Layer 12 of a small transformer language model trained on English Wikipedia (22 layers, counted from 0, width 96).
A neuron's activation on a vector x is GELU(weights . x + bias), where the dot is the dot product.
The model reads these tokens: " Act" "s" " as" " the" " state" "'" "s" " a" "c" "co" "unt" "ant" "." " This"

The vector x that enters this layer's MLP at each token. A number n stands for (n - 128) times 0.043.
0 " Act": 140, 127, 111, 139, 236, 145, 91, 135, 123, 120, 176, 142, 146, 132, 156, 124, 140, 132, 135, 116, 73, 143, 123, 84, 106, 98, 134, 142, 124, 104, 115, 102, 129, 116, 133, 138, 106, 142, 136, 130, 141, 139, 137, 158, 134, 84, 123, 127, 116, 97, 113, 146, 96, 180, 128, 152, 136, 139, 131, 116, 145, 116, 107, 130, 116, 151, 137, 134, 144, 128, 128, 110, 125, 137, 118, 151, 145, 125, 117, 127, 129, 129, 120, 120, 144, 138, 114, 118, 141, 135, 141, 119, 148, 162, 129, 148
1 "s": 121, 134, 131, 159, 201, 140, 76, 168, 146, 147, 181, 134, 127, 159, 123, 136, 166, 109, 100, 103, 102, 35, 124, 218, 186, 98, 107, 150, 103, 128, 115, 123, 166, 134, 119, 153, 135, 138, 180, 147, 64, 123, 129, 99, 135, 123, 144, 124, 127, 131, 112, 119, 128, 189, 187, 181, 137, 137, 52, 145, 184, 88, 86, 115, 56, 167, 129, 212, 138, 116, 140, 121, 183, 112, 118, 114, 144, 99, 85, 127, 78, 172, 159, 127, 144, 116, 110, 92, 98, 111, 131, 121, 150, 162, 99, 100
2 " as": 114, 155, 133, 162, 199, 109, 118, 110, 112, 122, 153, 149, 100, 136, 119, 145, 113, 117, 85, 128, 129, 98, 116, 109, 234, 72, 132, 123, 133, 154, 135, 140, 122, 112, 135, 207, 154, 100, 146, 149, 130, 127, 118, 80, 86, 100, 127, 133, 163, 135, 93, 133, 104, 144, 143, 196, 132, 131, 84, 112, 232, 127, 107, 160, 41, 148, 142, 165, 120, 59, 168, 122, 188, 138, 120, 166, 107, 123, 120, 127, 86, 160, 118, 101, 171, 109, 225, 152, 108, 108, 152, 101, 128, 154, 121, 131
3 " the": 129, 97, 156, 124, 214, 65, 141, 140, 162, 135, 143, 169, 127, 141, 138, 160, 148, 87, 124, 129, 112, 162, 137, 164, 109, 132, 113, 147, 86, 110, 118, 142, 125, 141, 141, 138, 137, 109, 198, 158, 149, 60, 147, 139, 80, 75, 152, 139, 140, 156, 89, 136, 111, 87, 126, 102, 99, 162, 86, 104, 159, 120, 119, 132, 92, 175, 113, 180, 129, 133, 169, 98, 169, 153, 120, 142, 113, 91, 114, 127, 98, 109, 117, 154, 134, 111, 205, 147, 93, 128, 146, 113, 137, 130, 121, 131
4 " state": 152, 93, 116, 118, 182, 63, 137, 134, 126, 113, 169, 134, 137, 144, 151, 196, 153, 109, 118, 81, 101, 74, 163, 118, 113, 114, 146, 164, 200, 137, 150, 176, 86, 150, 118, 179, 143, 121, 135, 163, 115, 78, 118, 55, 134, 113, 152, 126, 138, 154, 100, 136, 71, 124, 149, 81, 91, 139, 118, 81, 163, 55, 127, 138, 181, 116, 93, 146, 175, 89, 165, 76, 105, 140, 118, 88, 188, 205, 147, 127, 119, 101, 151, 173, 143, 139, 158, 128, 96, 129, 204, 81, 96, 136, 114, 144
5 "'": 126, 127, 150, 149, 183, 53, 123, 119, 95, 114, 87, 90, 194, 101, 201, 187, 81, 108, 155, 96, 83, 107, 156, 250, 139, 92, 96, 149, 109, 134, 143, 164, 139, 137, 154, 234, 132, 108, 154, 131, 122, 77, 195, 54, 118, 122, 128, 158, 171, 147, 93, 140, 110, 98, 155, 122, 137, 149, 166, 53, 141, 117, 129, 112, 156, 131, 96, 130, 158, 111, 154, 100, 166, 139, 119, 125, 134, 88, 162, 127, 100, 143, 138, 89, 161, 119, 167, 86, 78, 171, 176, 88, 109, 132, 86, 125
6 "s": 141, 105, 155, 148, 200, 92, 99, 128, 145, 219, 119, 117, 166, 123, 153, 204, 131, 140, 79, 87, 104, 111, 132, 163, 87, 128, 103, 123, 119, 134, 140, 118, 162, 145, 150, 109, 131, 140, 209, 173, 95, 94, 124, 125, 108, 98, 125, 126, 152, 166, 96, 117, 94, 118, 147, 179, 135, 159, 43, 152, 106, 112, 137, 131, 87, 143, 89, 164, 148, 119, 172, 95, 194, 134, 119, 82, 114, 80, 153, 127, 104, 122, 150, 148, 128, 130, 188, 87, 97, 146, 132, 92, 132, 158, 47, 159
7 " a": 127, 126, 137, 132, 208, 82, 124, 109, 112, 130, 123, 214, 121, 163, 119, 184, 123, 157, 109, 143, 102, 146, 148, 170, 131, 146, 125, 136, 134, 91, 104, 151, 132, 139, 131, 125, 156, 128, 177, 173, 96, 93, 103, 88, 102, 87, 146, 119, 137, 153, 115, 114, 100, 92, 115, 176, 135, 153, 42, 148, 168, 100, 136, 128, 112, 108, 159, 162, 123, 111, 177, 99, 167, 160, 120, 145, 163, 99, 120, 127, 52, 125, 105, 196, 113, 118, 189, 110, 90, 84, 153, 95, 124, 133, 81, 187
8 "c": 107, 99, 105, 151, 185, 103, 96, 171, 123, 126, 118, 123, 125, 158, 85, 241, 155, 115, 119, 160, 136, 80, 130, 161, 129, 134, 104, 194, 222, 69, 103, 129, 159, 109, 128, 204, 176, 152, 161, 135, 171, 157, 129, 98, 100, 150, 186, 104, 130, 140, 135, 99, 86, 128, 129, 118, 164, 155, 59, 163, 90, 106, 108, 109, 122, 122, 179, 179, 145, 159, 137, 106, 160, 140, 120, 54, 128, 87, 82, 127, 89, 158, 140, 198, 145, 92, 175, 79, 114, 70, 133, 120, 106, 178, 37, 105
9 "co": 130, 95, 71, 127, 181, 102, 82, 96, 102, 132, 143, 78, 111, 117, 96, 165, 226, 113, 111, 132, 108, 79, 136, 165, 124, 127, 109, 206, 218, 109, 107, 177, 123, 132, 135, 216, 161, 145, 171, 175, 124, 115, 148, 98, 125, 122, 171, 113, 96, 145, 124, 135, 101, 75, 180, 59, 186, 140, 212, 143, 141, 150, 124, 135, 122, 144, 193, 140, 154, 137, 139, 107, 169, 170, 120, 105, 128, 52, 79, 127, 24, 143, 142, 155, 147, 122, 128, 121, 103, 60, 197, 118, 122, 141, 98, 90
10 "unt": 144, 100, 76, 111, 190, 131, 100, 87, 56, 161, 181, 72, 153, 93, 135, 184, 177, 99, 194, 124, 112, 54, 114, 158, 150, 78, 126, 190, 163, 96, 152, 167, 108, 141, 150, 173, 166, 103, 178, 184, 104, 96, 228, 104, 144, 136, 178, 112, 103, 139, 109, 112, 90, 140, 103, 71, 149, 139, 98, 127, 149, 101, 91, 174, 130, 159, 92, 166, 162, 165, 160, 114, 171, 147, 119, 130, 143, 145, 119, 127, 111, 168, 138, 105, 132, 105, 144, 97, 56, 85, 111, 109, 148, 143, 109, 178
11 "ant": 146, 113, 121, 97, 187, 95, 92, 125, 138, 131, 133, 57, 190, 67, 157, 122, 144, 132, 127, 57, 129, 87, 113, 200, 61, 120, 115, 185, 95, 103, 156, 192, 145, 102, 110, 140, 137, 103, 187, 156, 124, 89, 185, 69, 153, 119, 147, 129, 98, 152, 104, 160, 118, 115, 108, 111, 110, 137, 90, 124, 185, 132, 97, 167, 138, 183, 89, 172, 205, 159, 154, 98, 132, 142, 118, 178, 135, 142, 128, 127, 95, 167, 156, 169, 131, 142, 169, 111, 32, 132, 120, 120, 176, 134, 93, 168
12 ".": 109, 114, 112, 160, 211, 85, 144, 126, 121, 121, 153, 59, 173, 133, 103, 182, 118, 71, 151, 100, 92, 87, 199, 138, 120, 82, 146, 125, 136, 77, 150, 146, 116, 129, 117, 150, 118, 122, 188, 149, 93, 127, 134, 105, 134, 99, 126, 137, 108, 112, 75, 105, 101, 124, 121, 128, 132, 130, 105, 167, 144, 119, 102, 145, 180, 167, 121, 181, 116, 73, 143, 124, 150, 136, 121, 157, 118, 129, 129, 127, 109, 204, 129, 155, 119, 108, 169, 124, 112, 184, 140, 143, 158, 140, 92, 149
13 " This": 143, 119, 142, 128, 202, 98, 128, 96, 203, 134, 166, 127, 126, 138, 124, 184, 148, 138, 106, 112, 99, 103, 121, 116, 148, 162, 140, 142, 119, 95, 101, 116, 116, 153, 87, 130, 143, 107, 211, 110, 113, 114, 182, 90, 137, 48, 175, 111, 145, 164, 98, 130, 127, 24, 123, 130, 112, 142, 59, 33, 143, 116, 104, 103, 112, 127, 132, 143, 119, 138, 145, 92, 143, 113, 118, 144, 111, 171, 139, 127, 89, 134, 139, 161, 146, 141, 139, 148, 76, 204, 143, 113, 160, 182, 134, 174

Each question shows the input weights of one neuron of the MLP. A number n stands for (n - 128) times 0.0033.

n247 (bias -0.016): 8, 134, 83, 139, 124, 128, 145, 142, 104, 163, 117, 115, 148, 128, 152, 133, 111, 119, 138, 163, 164, 215, 143, 81, 97, 155, 112, 115, 104, 98, 93, 121, 135, 217, 204, 135, 117, 119, 122, 90, 154, 102, 90, 129, 115, 128, 129, 166, 160, 153, 151, 144, 132, 91, 108, 116, 63, 102, 133, 122, 127, 113, 123, 141, 180, 51, 104, 105, 159, 175, 125, 135, 141, 158, 117, 139, 94, 107, 142, 145, 126, 149, 97, 123, 132, 175, 141, 131, 142, 139, 147, 92, 121, 108, 171, 86
On which two tokens does it fire most, strongest first? 3 " the", 5 "'"

n119 (bias -0.074): 104, 83, 172, 150, 109, 154, 122, 113, 93, 93, 41, 114, 115, 121, 109, 93, 130, 97, 167, 151, 132, 101, 131, 155, 80, 171, 103, 124, 171, 113, 66, 112, 139, 132, 119, 161, 108, 114, 133, 119, 207, 143, 97, 119, 95, 156, 157, 209, 148, 102, 170, 127, 115, 141, 138, 66, 184, 166, 190, 114, 123, 136, 147, 88, 160, 128, 165, 112, 110, 139, 90, 135, 158, 103, 142, 134, 111, 162, 142, 155, 140, 104, 151, 99, 117, 125, 125, 107, 121, 119, 92, 122, 194, 104, 190, 117
On which token does it fire most? 9 "co"

n130 (bias -0.050): 64, 151, 44, 101, 121, 149, 145, 106, 57, 138, 155, 139, 125, 108, 103, 86, 153, 128, 106, 139, 165, 138, 140, 142, 160, 103, 139, 144, 176, 125, 110, 108, 110, 93, 141, 131, 133, 130, 103, 83, 120, 123, 153, 154, 144, 152, 163, 120, 104, 172, 114, 153, 154, 179, 142, 166, 110, 87, 136, 93, 103, 148, 107, 124, 121, 152, 108, 116, 129, 134, 69, 188, 126, 90, 129, 172, 120, 154, 71, 123, 131, 141, 131, 103, 133, 82, 128, 123, 142, 109, 130, 139, 170, 88, 142, 83
On which token does it fire most? 10 "unt"

n48 (bias -0.077): 102, 121, 171, 120, 124, 125, 194, 111, 178, 133, 101, 148, 181, 148, 147, 129, 112, 108, 146, 137, 101, 142, 112, 57, 131, 134, 144, 40, 89, 132, 134, 111, 75, 137, 130, 119, 122, 188, 164, 143, 167, 171, 102, 139, 138, 102, 137, 91, 142, 123, 134, 103, 171, 78, 137, 142, 123, 112, 197, 132, 133, 151, 153, 143, 113, 119, 179, 108, 181, 129, 170, 122, 114, 129, 111, 129, 96, 117, 116, 114, 113, 84, 113, 157, 68, 70, 129, 147, 171, 140, 105, 73, 103, 144, 160, 198
Its three highest activations, in order, are on tokens 13 " This", 3 " the", 7 " a"

n291 (bias 0.058): 133, 98, 113, 84, 122, 173, 134, 149, 118, 122, 185, 111, 115, 112, 136, 127, 149, 101, 70, 160, 150, 180, 136, 117, 133, 96, 163, 144, 102, 129, 56, 130, 118, 146, 146, 113, 115, 162, 71, 70, 133, 135, 125, 153, 91, 116, 133, 133, 134, 84, 149, 120, 138, 153, 146, 74, 144, 135, 154, 131, 106, 100, 148, 139, 131, 137, 180, 102, 136, 153, 57, 152, 91, 166, 119, 169, 152, 62, 151, 122, 115, 103, 140, 206, 125, 123, 118, 145, 181, 134, 139, 150, 116, 147, 114, 100
On which token does it fire most, and how strongly? 9 "co", at about 1.1

n80 (bias -0.114): 93, 121, 123, 144, 116, 130, 119, 142, 117, 80, 115, 121, 98, 84, 127, 127, 95, 132, 152, 117, 105, 130, 81, 87, 135, 115, 176, 130, 208, 129, 106, 93, 191, 177, 142, 106, 130, 101, 106, 133, 154, 134, 109, 167, 135, 170, 141, 123, 118, 159, 140, 151, 116, 167, 91, 72, 114, 127, 110, 199, 126, 138, 114, 155, 121, 147, 89, 159, 190, 178, 150, 113, 97, 98, 129, 161, 155, 108, 170, 131, 162, 115, 134, 105, 149, 144, 137, 150, 122, 166, 110, 81, 111, 143, 123, 87
On which two tokens does it fire most, strongest first? 10 "unt", 0 " Act"

n321 (bias 0.031): 125, 113, 194, 179, 122, 127, 132, 136, 101, 130, 89, 133, 138, 124, 161, 111, 140, 127, 162, 90, 93, 182, 143, 133, 106, 130, 139, 140, 156, 101, 115, 126, 143, 164, 155, 130, 107, 99, 109, 107, 123, 127, 102, 172, 82, 93, 136, 129, 156, 133, 141, 140, 149, 129, 104, 133, 109, 139, 127, 103, 134, 109, 117, 97, 124, 89, 122, 108, 147, 163, 127, 145, 131, 82, 94, 121, 139, 141, 185, 113, 186, 76, 119, 182, 124, 140, 134, 136, 144, 165, 113, 104, 162, 111, 109, 126
On which token does it fire most? 5 "'"

n118 (bias 0.028): 120, 116, 102, 132, 117, 122, 147, 119, 119, 149, 112, 139, 132, 103, 129, 122, 111, 147, 122, 86, 68, 142, 153, 102, 89, 149, 133, 104, 167, 145, 116, 124, 107, 111, 103, 161, 110, 160, 80, 82, 124, 113, 129, 173, 151, 121, 119, 156, 123, 164, 121, 166, 120, 117, 119, 142, 99, 134, 142, 98, 112, 160, 129, 114, 131, 117, 98, 146, 117, 127, 168, 129, 73, 132, 128, 138, 189, 148, 138, 136, 131, 77, 109, 148, 153, 145, 149, 112, 140, 137, 126, 104, 143, 131, 173, 80
On which token does it fire most, and how strongly? 4 " state", at about 1.8

n241 (bias -0.083): 149, 154, 131, 131, 95, 167, 160, 149, 154, 143, 98, 150, 118, 123, 140, 125, 105, 176, 153, 170, 90, 105, 127, 99, 128, 133, 164, 144, 66, 168, 136, 112, 130, 116, 143, 86, 124, 169, 138, 134, 173, 120, 137, 122, 128, 80, 87, 104, 93, 169, 166, 178, 104, 75, 118, 98, 137, 154, 149, 114, 102, 106, 168, 167, 177, 54, 111, 109, 177, 141, 134, 122, 120, 71, 124, 177, 140, 77, 113, 162, 99, 133, 107, 118, 164, 87, 125, 144, 157, 165, 137, 81, 137, 103, 95, 154
On which token does it fire most? 13 " This"

n299 (bias -0.103): 130, 89, 126, 104, 111, 137, 139, 89, 103, 91, 131, 119, 105, 97, 125, 102, 125, 132, 122, 119, 90, 131, 124, 156, 141, 109, 133, 144, 129, 178, 119, 119, 132, 143, 133, 121, 159, 89, 142, 93, 141, 131, 132, 127, 177, 160, 111, 130, 104, 172, 103, 143, 155, 130, 118, 141, 135, 103, 155, 134, 139, 184, 116, 108, 143, 164, 110, 150, 155, 165, 135, 172, 164, 92, 102, 141, 169, 90, 170, 110, 156, 104, 124, 135, 113, 133, 103, 121, 103, 151, 121, 144, 119, 121, 125, 119
Its three highest activations, in order, are on tokens 11 "ant", 5 "'", 10 "unt"

n11 (bias -0.142): 149, 151, 114, 144, 115, 145, 145, 136, 120, 120, 130, 195, 41, 102, 75, 109, 81, 129, 94, 159, 119, 129, 64, 70, 174, 117, 133, 127, 133, 139, 71, 130, 164, 157, 116, 146, 65, 107, 148, 141, 141, 175, 173, 140, 160, 99, 116, 135, 159, 126, 111, 109, 146, 83, 113, 88, 103, 163, 160, 185, 141, 177, 174, 150, 134, 119, 142, 166, 151, 143, 133, 146, 163, 88, 133, 144, 159, 34, 127, 142, 146, 150, 79, 118, 98, 91, 94, 96, 157, 138, 84, 78, 170, 127, 172, 145
On which token does it fire most? 2 " as"

n254 (bias -0.045): 125, 133, 144, 121, 128, 129, 127, 129, 181, 137, 115, 151, 147, 132, 149, 120, 91, 94, 108, 127, 100, 171, 102, 97, 62, 148, 110, 114, 77, 104, 101, 136, 180, 194, 157, 105, 81, 114, 121, 133, 140, 125, 135, 145, 122, 144, 117, 139, 113, 88, 151, 93, 133, 120, 139, 130, 69, 151, 108, 184, 119, 164, 147, 159, 145, 127, 128, 88, 131, 164, 106, 158, 173, 113, 146, 197, 163, 95, 133, 131, 142, 75, 106, 148, 125, 118, 110, 103, 118, 126, 128, 133, 112, 144, 157, 105
On which two tokens does it fire most, strongest first? 3 " the", 0 " Act"

n373 (bias -0.113): 102, 98, 121, 106, 110, 169, 121, 127, 118, 147, 83, 178, 122, 104, 148, 91, 110, 160, 193, 144, 183, 91, 134, 99, 154, 92, 132, 66, 132, 140, 144, 110, 123, 116, 119, 144, 160, 122, 103, 128, 166, 117, 146, 113, 163, 80, 87, 229, 155, 115, 170, 126, 137, 140, 141, 118, 115, 162, 176, 150, 123, 148, 147, 128, 135, 95, 140, 132, 166, 115, 124, 131, 149, 140, 99, 138, 132, 133, 193, 125, 125, 129, 125, 85, 69, 161, 142, 85, 117, 111, 108, 98, 110, 72, 183, 105
On which token does it fire most? 5 "'"

n319 (bias -0.053): 101, 156, 99, 141, 123, 120, 157, 106, 115, 174, 122, 95, 141, 106, 174, 146, 87, 110, 124, 118, 149, 188, 126, 124, 110, 103, 93, 99, 135, 168, 133, 80, 89, 163, 131, 111, 106, 154, 171, 119, 142, 150, 141, 190, 126, 107, 137, 160, 159, 96, 152, 113, 106, 138, 163, 106, 127, 136, 153, 138, 128, 154, 157, 125, 104, 108, 111, 126, 137, 125, 150, 142, 95, 151, 116, 81, 98, 107, 140, 131, 144, 119, 80, 88, 135, 132, 140, 116, 161, 150, 118, 89, 96, 132, 170, 137
Its three highest activations, in order, are on tokens 6 "s", 5 "'", 0 " Act"

n204 (bias -0.035): 108, 120, 84, 147, 118, 111, 127, 139, 89, 130, 83, 139, 110, 147, 123, 126, 106, 131, 116, 114, 35, 104, 95, 142, 129, 170, 95, 123, 167, 141, 96, 97, 145, 114, 125, 146, 149, 117, 153, 130, 122, 144, 135, 136, 115, 153, 120, 162, 130, 196, 124, 190, 142, 141, 103, 78, 141, 123, 137, 110, 145, 117, 138, 124, 124, 135, 124, 110, 168, 186, 187, 110, 122, 72, 147, 139, 131, 112, 76, 132, 131, 167, 140, 109, 158, 94, 120, 159, 120, 173, 92, 82, 178, 74, 138, 127
On which token does it fire most? 5 "'"

n36 (bias -0.046): 81, 156, 101, 185, 111, 179, 123, 119, 104, 136, 128, 127, 164, 60, 101, 138, 147, 134, 125, 159, 113, 145, 66, 81, 126, 123, 172, 121, 166, 140, 128, 110, 111, 199, 142, 125, 113, 76, 131, 152, 207, 155, 107, 147, 73, 87, 188, 101, 114, 151, 112, 130, 108, 114, 156, 118, 131, 130, 176, 168, 136, 151, 145, 131, 114, 107, 88, 129, 170, 210, 73, 137, 141, 115, 90, 141, 198, 122, 189, 117, 106, 82, 117, 129, 109, 111, 133, 132, 165, 143, 134, 89, 110, 116, 142, 146
Its three highest activations, in order, are on tokens 9 "co", 0 " Act", 10 "unt"

n260 (bias -0.002): 140, 132, 180, 104, 123, 159, 178, 67, 175, 173, 132, 165, 142, 154, 131, 117, 100, 157, 99, 159, 99, 125, 78, 121, 138, 120, 132, 120, 131, 139, 97, 85, 129, 130, 119, 97, 84, 93, 163, 127, 114, 172, 93, 138, 164, 140, 116, 109, 124, 121, 87, 135, 142, 150, 105, 131, 140, 65, 160, 47, 83, 123, 166, 112, 169, 63, 195, 146, 191, 136, 163, 97, 98, 123, 99, 105, 113, 90, 113, 95, 154, 148, 159, 142, 177, 112, 124, 199, 121, 119, 105, 110, 151, 107, 146, 159
On which token does it fire most, and how strongly? 13 " This", at about 1.4